Layer 7 of a small transformer language model trained on English Wikipedia (16 layers, counted from 0, width 128). Numbers have three digits each and are written without spaces.
Take only the direct path to the model's output, skipping the later layers: a vector added to the residual stream pushes a token's score in proportion to its dot product with that token's output vector.

Output vectors of the tokens that the questions are about. A number n stands for (n - 500) times 0.0037.
"ing": 578626471409467288506352460584315539457742555712478467500500479458427563503670615642439676445589595320523745532475610628635729438667453458457689590621318512440443574609544389494478506510455357583487500410366445467466523622475621376491264763431475399521621582509484385447570571446475588537283503353472674497470423503423531368405623528462570441486464515355610461381583390641522526394628
" Army": 514521334536365790548299574377518540335751547445415608489519494626518500638609529593716490547527500440525480757503546436344411610513539480471482312458488427527506525610703358445634457512414356503427497496513538445526619395479538344315486466601607477462604434288619529652642428626528500529489459471543581279410505405458451527341500483524455656516452417528596469545625559574490477337589
"ep": 570636500532570362503459709476590590472685628546406331634590510557578614464415490635500627518563513538388489478292515440524663537485503534683710473188315752480510680427586490517461553532396548466320496635449476440557575447378442507481355610273431736608257231457525477545438248528431331552457669609577531654470565457668386414509497348540687549504632309368600493347509520470449334618642
"out": 571819359492540616527402364457542672330547412503451424293691629608398758407610621586575870311369520643657587427530436482500579617716500541439533564481310500573596485837593056420345397534458713559500499458317495500400504373416365422466359585379583582602543423271606622772691519492580437673599612449625527632679514526655907676411713610485485480497524540310543556323447301576576717586512
"der": 443471132493415530775424349347662517236405375439369632542520503607543531460267541469467795469522659572641433484411635435632607488358631433376507543475417587571592565504542477373512585471492672321569499473412471430484623571596675370367414753394553666467695631426442623504563300822593384466605639484480647490604512485412633409424366463619338365516608494725526456479436405636635554500569
"ator": 416413429490348447669551472407573493344551251596227140467366470396447641604402216438540546450573544674376512583490571519536550565442478524345749317403455509631521641511454332510565562548352438430387494414419353655480572510460617408408269706337414531485378451401526531468681511540600465466670544380552584460562424324544563470225371448374429483526531440683522615360564039665680464526560
"di": 505485468463583537514250506325629706389465513306453567469572500506588570450487559527649615342441604389449547474445582536565663599364613546418381466568399481668429466286670506393529573491353492495500499677593619568450559494556451273573480469343640631510634580628522676463575309599349327526340695612568520529503516355478527442552451507535565450500733552543484459591673536585569546481474
"nd": 412614514614442485553304472643486601390432418322380396638330500730518602510524207649414569246340593708356692597569449605480719643205408473516384598443598647735488541581638602660332658508369640307677499667473491363566555774569474456522474629426581772456623476343698382593613457520423390474504528575676693312765277454718416383496287445646476611506692442481475625476348609477472554475699
"ning": 531406333504272615500417531420582429317440486445343422500380438395514530437708414689493693354382755425463581543622544672512706663312510506506276509618190568655463493605642511549419463413483402486381496593325381364653348600551466465504363757342477477683706436386448589687722335590485559508478754475487535298463497130486436355278313497616441507517759220572569568305583382519416631588522
"struction": 576648693518304577433398593315475692360654517573299309406387642683500748523474344484548712572554674527465612552466463480530579540526612361466500454394317446575298720827615281751464392519437441503408487495547584368697469590519485239304464749318586628532714507679465639651644426674491382580393539413563705451555500431437351522339461645444601650518661394577508508359355597655425427290612
"tten": 413445328557552684469547414621518497392566497387547524483625486694654774475439451609540716550339640649545767557361363527616608634436655508515568488424528568542545477500492395497478376876480225362434497686411369437457441552681408543411372785566673583521534409449537567630682396609557230535328616570697626520509653456583560614503246621551424709513617491513680440381253618500509618552591
"Career": 769606524473527315569389661581569543493540553588293341343587787399422654559514221496538531489409539512547536643456620386582610570314461460365415352600528532551383422711653371681789438583336454403243484770683605628433352329647484564426350712520561341654508555427699350496565117615678425461496680578681384530801462475586768581391568607429614693580566249542428744310566533504528538408625
" episode": 489361404392344583550414624412383598392676370397523289606586444602454717624573309668666528535326856503459584528358588351381401524528488443516654372396276586536491603540349617525480315500452383503466499641452287442655395487779639510434495487251477624445459394491419414606605540417700564493390635566673581469514385493509482500397547466500635575517437492623664548419438585661546603449494
"====": 583423500550522801381455477576580427407752513438296278518589496520540621572568588599490546613698555331496706451302586336512481428370523391584360319455378488471595842466415439474602358484628645480488495596693473509512431169669334455284384442651815448632601485482442537416553442611640430516449676446551692489487461227743554598232558512751647583514609445737543725506536442537513494319603
"t": 435513448410509670439523570542571500675586517359527617447398682493296671417508662497464687421503652578567355488543387514594555434128794488500497564508453599431552524497553476606380567474478558563464500448482674504349523515516339344476500680388430453486530491488447423374431368409454577562528595572625841470533568530617702487408364572412530680481742492569590560503362568580464457331443
"ial": 853365500580324639492399681336483426246677276518433306686621508408302736462345527548621344479657638381551509586496511404431626483641760454503597469391417423503590585569452413543574542790418479205442498398696538533659515674569641452300370975433585548483454350515546610557496642512629227612662560365631642602643338176385509567608639565415452461516654464519643408600368259582588623580466
"ment": 558445274437476512901570437249248715569749581679640436535465734413383537460246239527349514360569669309438560445617701455653648674221600427425395547347471547507589558475649394561474588427637259384281501563609352304615362271508477329408310511553559450468592606704500514517599506598487486635620515416556511371471418556869454577233257669456628532492632243465579666543446367476650390496433
"ễ": 593487330717628496654104560504616764613615312586419365508588722748515505489573521481471504328504479768513675727565831361427749648376455513395581453370625381593578629628555400608467504469519530492474498522495218490626570308552520190571148637508526675363403300659772533681572350729698212486622664566576644269504606491576434614294486404489817423555549469632669411416445174656690716190544
"mp": 431446642574680580720241521352367597484429469561517497540560470700547595497534608706730528349467774475477729650506384485493601663576440578590607631487608591479273598550652557715506435577484450363515494734508534341563412479478318383293431719698579460603537524228430481529591124442457383546387491518556755407531402585674472530580245529532555660496657362553474433467604546414677599507670
"by": 418560414701328611533350556667340544197480398479608302410415437707469736485551395633515695604564453582518570308399500625535771604536617511374462539492432533509358513574421520558451564601555400562575499544559488447362449473567447594542415509493538440515580452473428813486654228642623424511467558541809704523615721475804461328569607730386422443507597379565580598425461627601494606551477
"script": 577630491548294647497448551503310511547734711528544295306476573573735640519487479488516724503455509478438402462609324528504541683422623405356669410392267410571440581530561265543586409568240426487301495755558543453665389585474491369510381608347570692460420443798402592489531360597594392618412648616409701531475353235497557537474343541727760637518619402648519603306389586539455463470603
" Office": 449483353508411721635490537369604517333520455483503376471452641503430475638559439628586490462491507538296624625510581556405632419610399504551514281429466430615456558652639430694590440679407393436336498615532540456531516453509559281429477398506554586478478461462603640512651439517546488405628513518580504348443366444602509486239569468508645617515380523495595426532394419486483543355602
"range": 547613486862336428536573703440621552444277507555339382386767533472413593457503433513599487632406570375253479253334554354613539443500490485575565521382500698490277475392791305773450334784323704401413491694565436419521528544469420489631320648298550586555441508434476601539504318640540420467335530500672645676500648401630479436221457327680455507508526317690560448523407234304597614420572
"ative": 503602599470340594668409645318729574540563546615264175422417492550518726524404508325486448567504480754398665643544437539467699684307489454411806446600225647379617667431438473418546542591292233579298492551600291448425474635480310504478324846218593483541565355585583509439606580631506412491573422412437552523713445537665513473258484633564505615531508552511634529452535245620855680492726
"day": 523418122633422459657356432448418434412603439542640655623644481718306736326510288829420434582467387475517455387424722465602781473500689420615601442353362478429594493703591473382511415355114528554537496709459495420491297496680420432734383490716516593377761303639446544720527192696868333668658482570654626496493538417615487584381481432550571577502624285579496500476490680418489664651674
"ame": 525383315562283414463353519366516507359593527566145281411348380556628633510414489550775503558516538739565607532392614446551609535540408561525427526591425497545709780574733289485231304512517574452421496471522418681322475411574577412613282540264388546660537300566520445780478329695549222562412385517513711374654526440377483719503491537657700489500456478799629568299550527757483669604435
"view": 461541478584324514349315430465459511564458363561469358435354591616412627586605313690580573533432383553500488383330432584567519457383562494424544405295326618624529602530776350644339546747479535262329500865638574339610388319579574312497458524208686398334539482486386456590500376556586346460394584687554418528545753576714619457324446297569801535506511485552593461298484522439613422408632
"ff": 497314407562480629674615365506403517544373454601483437446565569673709685393618312538536551521585449549325538516749549545489458451394500631588521608276618525581360369514586578645437357472403422438376493814704545257466399470552566273347315682544517702646460399394518508385646273440486326493599691558477667616524535411626305563550252584469561616508440492684435529532530276577416567511704
"Ö": 603534319570510437494472610494642646399657352465300684398427516629594709578526539577488457267538443735376504628436680562524591611351648447538580466528543553615474562594401272601632500683598520491431492555694492469721411500585420557346315797418611422420551366289617515737459346690562255392660641491496583425535443386518574419407565489438595664530593351475612709360572484523561545406456
" United": 601738401489566769495372593569440609407560515371480595474473398485386572627464360429575400517512662422324622547546600555446477519481465575461562327397519601630284482713711508448618497715595490558491498468484407208615391378551362469492555402511633621478597406470520454517532327557477543503449458473557493495542594500508591498320484495398467432545432466458527409621549463527507467430397

Each question shows what one neuron of this layer's MLP adds at an activation of 1. A number n stands for (n - 500) times 0.00078.

n67: 557405410306389392434489413527508547787515573707582468579392541522611544455421494682406537694494542399578622503509500631550398560732572275359561515639474468452616478550576588453679573374437497476515485429539609582641570357387463376488461742324633383685422524432573472565477485503600565440604401699390724439654465515467521633587631482519473509645530354602487579484482481342485477731409
Pushed down most: " United"

n281: 641594470565563536515452497733386625565527248438572341488519599623649456459462497518537531425508547273621220509470635415284340590675422422433321435485366262661554613573551613387619592295470597538509553589513412428646635589615525509460550408524538518409376429650585509531526527500572445473384482602476418612572695431476482563474392374391550316538394438421528343571565571490404478518567
Which of these tokens does it push up most? "ễ"

n30: 404564339652378439516488510716278326533573503469374412553428497649391583518500441415356429686550393516446477465429622457427542319543356408702452544600485530513671612497321507316382442320469817515450531452716476480553500316585323515353581629679487596418482463660576571345423450537509453341574667543519571576478510497562593478674474589445534404469340212672422435494580565582397563463439
Which two tokens does it push up most, strongest first? "====", "day"

n180: 450512560518661550552516468382567694478324570526352539512341525509625704663257526419530581492522404494561338601592217363670545552643538464538485526520563400473345470683636627654550441471506436503454243491413421500454536411654482398458694534491615479435547574489314657536698454580614478488519563583529541518578464637426491503522429466464540561860517506616500490262500551386576374572556
Which of these tokens does it push up most? "struction"

n185: 484402592345443513593509370443478528668272403539307520548511450528534441372378509325630311592407433765647553478452518554477395461445584486756515679296635339509497537506331641543549581440464579545545632426736626663452500426494494403405492570449431598570538441470503568590628605490539436354526402561467466497437601470539776500519581394409609569402515675481287549435467441641325366565439
Which of these tokens does it push up most? "ff"

n28: 529524460497601415396393384448568542522376559428519607361394605518475443816436321480459443712424476382536618527724497570822563555466599526622532560364348414433556604387483506355627370494517606550448751429466398291517665348462658582478537549584375559518372440554628652467426558485328522520675517559537596456567512269612537453621585546497472494336528623482657568575451452462500512445478
Which of these tokens does it push up most? "ment"

n124: 371642539459528670520406446617527375362590611588410541477424414371438494399420531500350356530438537289478464392638640386472585520508372423471607559469446396545443389639589578554538452469489644480600682453531364381508464344578644528555540395723506430500385337657560424368445588500503515526432486576388684604454431460514644657485810433666545705387424494578613436588435479497600421435426
Which two tokens does it push up most, strongest first? "====", " United"

n175: 430450381542394575634603519423489440342552532511384705606660573769684565286586317497433485541527471424442587364611402524519400428372629591608611605491558555494527388349477572618365562571480666560520424544546458323623485648468423587511363585457476474518539475517530577618635454512488531446537469390551495471425651549687364630525466542446388486508556557591285544237491343306422503480378
Which two tokens does it push up most, strongest first? "ff", "range"

n48: 620570489560412593409458521691575367482680385511599588608591535594430481529348392508505591569474505503689526528467436345451528506400616400539486382671548503547617446565661416475508397500492531519580180701419419370538616574430449451399439518500485571381351598505424409389710608471441378475482410603669497475364448620360623525485506364514481686723467407582500390560500389512489621401538
Which of these tokens does it push up most? "tten"

n250: 524662401591397261626428569468615383517512560407727526524702549691406434551599441553525436729370535548345589585544650391464606612517621268536440333459494602509601578635444531605500538596386551647471349506383664571444333533450476583517523565470620644458506605364525500561519588625556686462290451525605366626474537461349404595638569474525560619642410544684641516403416558584563572573435
Which two tokens does it push up most, strongest first? "day", " episode"

n297: 476379487478519515508528509381593571384544525513415380551416505508574604674490478557538308383475520552422511536323568357569481487361632616505505473511459552474624464442362226584381497503412610500511615597325511373465526294525494503313437529587353522483560505439548603453434287382465468457401818583364405470435517530564479600425506598587632329393572414557461537500441453627510347412466
Which of these tokens does it push up most? "===="

n293: 435333538554424447500536451456423489466436383437682436588329524466570400535624445401564429447624515506495608407677560691616582642572593605500291462484484592474458556441517463494525592481495380570541576494417428397568272438312576564505245474508583567441482446311454390520380585515558612514503296593622464598659350392497316544406583503406454497434462443419617292576565517308591442546511
Which of these tokens does it push up most? "ment"

n242: 662581759442600551544519719576741411313506495512494509556500420585467676503472568666564509460489492569540628690439432618425400444654579420618357369664593514410613551443453426503710607474477518480535375494643382414409373551589567494477409429580586686429401558413460554554491515410467645453338389628459489333353519500579488589519582645635624489546419422512693434591602421638323563462332
Which two tokens does it push up most, strongest first? "====", " Army"

n267: 410195295391524568393577347371581403463491294595310387410514515605412532493596293560602413555531517509595581407720512611797586560626605351441555637410635448437397343520476425507595511434491579625509530445374526535560535478355577503471492525455661558470497467420589331673474383274639358578545509532367520622506453509577544385292511550450430517508529512328509554296408500411550356601616
Pushed down most: "di"

n148: 571389465286454426551492485437437460503483578649530487549500508579556556453547571508500500495477487572584574500592410489548472560577269672454569568489542675443440712643590600261519513405648511443606521645283649403724655379508618500662525595582391430397516605642477360231389538546453570592503503506473523539546574495503608462483624358602519435446553419552631392573454407494540457505363
Pushed down most: "Ö"

n45: 470727437465488755552653398436329426535633508403420473362559601528578491605583485558540450509466497590400344623639274313503447802554528310466627549375474427561333597557445378497413566500336602493476577581358518468661494478574469626512674364260532519536532473699664306601480463536312589616530527630440491568491487423439406417451500533427617512370461521539398475371802648433414614524586
Which two tokens does it push up most, strongest first? "script", "struction"

n303: 421534449616449582488574523416489497563546478644214418449544462347290343559547500691551578564548514414456619668455609427510525503585651398472654434512535509659514621559603462741586477401443307416503197744507698611476338587610516462430481561473579664503500726443433367559658617458512575494650506314560440350421300488643414633345571634670518564585444548414525544606390537411503558371477
Which of these tokens does it push up most? " Office"

n256: 539364461709548448554433572644566598473474398534722374443497577772358433643505415403537591353449376342582497488461392545446450469503531420290627376449400369584337451456566518459439558539449512441645521515414647488376515477474579519505416506509673323508478668534401736599497415473511579452472551527713454460597578500660433691488570383385378454645394424536456438526377506646376576424505
Which of these tokens does it push up most? "by"

n183: 551440570515347468559425520653470305320587541708712474402411497405302416629759406625444738551619527395520478503512423665651597603382612420528452380680514463544511512509470549533343376415479587685438355597398405587550438625470448566460313534509460548447449404547431403628563438541417443285570532349605472431367357557360535482418369512445457455467535328375469636320579549545652447444569
Which two tokens does it push up most, strongest first? "ning", "ing"

n223: 466475491659422388491600472469506428453538604336432530331611467503303506342533279491315371602262352487392412487562544381521651422345562391658357584534592446549599478524409441469666547543392285522559531583456363533258329307446490793581649487459389398486611445475441609638537382649355688516638478460389533579559575361515562462443646436565564416407521330401389534429309381432367487438427
Which of these tokens does it push up most? "day"

n254: 502602460287435568516449284551439679441462487548621408516423489511630447319466595345477511456581510473549435486468375494539606422424568451503431600562678594440352503476661562316599376382583354538495255625404574449344466425628419508461392391435455503527513519610554392511413535664500363441468642886561487519486597448358433576477405436573473495546476556580477488486564634512466558613592
Which of these tokens does it push up most? "di"

n311: 638446406679627576527571625457512576581426468460342660578495520402354453350420575457585417683467444503474458467341410508464461640683422494547564368518569522497438503488528453547492544609575607413543478526524390345415381515644441502421451566588487551565567374549524564583527592463508473438546418393502510538440561485664510475489222559620551526564466527532406597379567314563580345435580
Which of these tokens does it push up most? "range"

n146: 353522234430637526719460446454457391491525616600513509457475729566566473532701717509460617418420514432518605487427314448544563518616521666540699378485453491568456353411276462510357511433379519645463581434408569474488574610537261545606322465574641459505538597385397582566575530468389556473398479445349735674347539435494494362425457413408479468530524666652328475311630591597352428339589
Pushed down most: "ial"

n122: 568424417401371406667404728434465424508614497658418578642505554500443318626492555381587586586533671433556629500443387518481592581694581418514424431543517578631423592503523367487706470460408488309474547500441675503572682455456330370561418534451503388469528694537460500565620581310497466408441549512446313383465448786443443349537547594494523331500500477463627607533511706326489386620478
Pushed down most: "ff"

n63: 451497494376604303450393543589430509656585403441393494404560416432418453226627512674508549483399425439575615632459387481692509467416378628550527500714622532484474668436518581450415464482533600721363676418539585575589585512304629553563415352482647540599428282521598720417398524541368558473558444265535577448551415657698527335462333614500447606373298518411456460531568509311500554550613
Which of these tokens does it push up most? "ing"

n118: 487621552354409407481696531398575619615654469527515415483563624395565462567639426486555563500549349402412267577470530628500457638487506503658357519541616574535571534551650575525554601659558475442511510483360611390678451716522483557473600465425329514555434555655535390651556602500533298459578571609432492506403561592347478597639352554655400519453568459623376502355383454422540324500511
Which of these tokens does it push up most? "script"

n6: 560625456497452425417571447440486337437594467435533471284618482494271524469587647416621621627387550567486366466503293437783426536564527544531576390629497460491385518553590509543369562524405694344458305402513477544384594395533657438457434434494428375481379382677708478546628413436409265378558616564571708418494544560524462578522416488566605555504865675421494451491577614389419545447520
Which of these tokens does it push up most? "t"

n316: 469459324429426600423476353503505560511719566668450617598576651417519477470445543618516681503468503497539718273395675418487509618383454380441526446506404434551470459761578422561400304546363567583503543456503326680523675583404500480381663585436503544497511460571579364636515454387355491431528548549509377494345554561506648538497332537629598577545548446658431531586477450425731632537658
Which two tokens does it push up most, strongest first? "out", "ễ"

n117: 388566391573531427528489503677353491607606463531303484627492505453524494383440590503466590511492330368633474422458373711440410492563661360326454738399519468482546462541375642544535489332668569373396436523521591574545577602418337528541354476353456664574448422603542413535361438515597461475622472497341481666376325526676472418404431525365541484556627377542465556436659433562311425461497
Which two tokens does it push up most, strongest first? "ep", "script"

n100: 495500569346561411323442555383655540414491568317611466354610568566453400641353436485533663466508581408579366548700547370351506345787696579484583622538430455503469449440465680591503385532428453615500306488440514353349503316582536537407674537424408509508433480321666470557572349528612497503566639475670397491456549597575471453341773471585494511612537645605451452530442611564506341601492
Which of these tokens does it push up most? " episode"

n193: 469526509434408600414674583606527431437482476509500347370423671476435605523455537448302655409419425553492425621494365366426574629326612500411521554503544320418414249458491678417256406463309439403690373512516590397546473245509399500434396494465440603513439540386381485479482376521442661417612437586699590553471506555628565598405321421482638666569545500503488424479671408481539546480497
Which two tokens does it push up most, strongest first? "t", "ff"

n77: 594473426461561445566540577396550486548383629407392446476441651525565597568343311564535448479465515489436411481698505297509475372505559385643332521497640546447515579411664427420500572595566633624548567579506529436532668368565596589533624571699424631644590534503452538574380314432449580471638590511547411519572357430442616602643606545419521469519419452359550594451365428596394474391557
Which of these tokens does it push up most? "Career"

n51: 481472656491430470651322551388418370422663483491311597591414414287457709647573491476426509395400683472369557687473539660517484661337497380523540319479445488538544547589555579433351619609226482285567389556467610640397593412543578248456418295479561565585611617464644475575451491803426327449415545474524425525603554423584548482451440458443539494702506530471494569606425478397462500376653
Which of these tokens does it push up most? "nd"

n145: 516314557494457472503459545459435436401350478431655368491476321437681477674525561509511302595574659491531367443506640534616560674642573700326450483456422344396592449574491360506503486292341456473462577568381497336540479503500545460369523568412610491346676489474494509521379500701345715500506212515448412482419454465454569558447476443424637567516420638478506482395675500471500358618337
Which of these tokens does it push up most? " Army"

n85: 544415443545357612268304647402578527505558457520591447662352399426571684490508615514348289525503412401442410444440344707497580546416535500667521469509453705712486636542419431247415497466354541637356489535537632485514615366631622627478656415590388574466395435403530426470654540472384417489456409739520475392434455451480494436515604395527458522561458543482476497319483545412578365557419
Which two tokens does it push up most, strongest first? "ep", "view"

n154: 503343428744698615413469574491593465592368581548566520509483568438540375635678488348438294471486382479578780655655394554403593548503334405441445398491529601583561438532421370433454444545539426370449508522438571680449468550418407544433492599342633469560494670539561407643413623506430688473621575497488454561515370372545446621581422640396370465710420533369881467578458351533394333479655
Which of these tokens does it push up most? "ative"

n20: 455637534445392489539612292321412564573588498327331464204585410511604412706660447630381642439562603476520429427563484514450495382572632580517497589487445530517472652420476486620489411343414516424627440540520482461450370514500375417462565533508553489512510539453745454568494550388676469568454654508531525444452580503531453572421472619448515371616518490433478464638555299503538663500482
Which of these tokens does it push up most? "out"

n44: 547483465580684324621529411516461650623522528541413527448568460585492484377319252503505585529647469612458411455661467407494534354476360248443567557503468418454650328581351491555461459372593601663478597424565538653656593514369676454524450724561540553426505557522465438537500574503272615497467424353552547349467500467552440550579384522457443489574373383427592580472503477632417409612364
Pushed down most: "view"

n243: 572619441675668553443414627571497545421387500659509541692429709335274433651536509451470456555570481413525345518653477467503432523450391610623384497326465585491489412480397476538515503653469578510717525497488327374597617512514515441577648485598482456395610542635732526524555403518566518446481373512367514663537392532582404615466560494658713522520396449555685603435729415519400451548514
Pushed down most: "tten"

n54: 664762421614610470549543537580397539372655540491674459644542658456353593504391583432543598421696483565421640475391454390619503503613479538632472552497357471548497563557482353456519440400415460681543565538589452580400429513642689506347599668617352719522403458500600440689441534614543467439784621454557581572681432389555455666536464404404527688708662500406577572481334361570586513673645
Pushed down most: "view"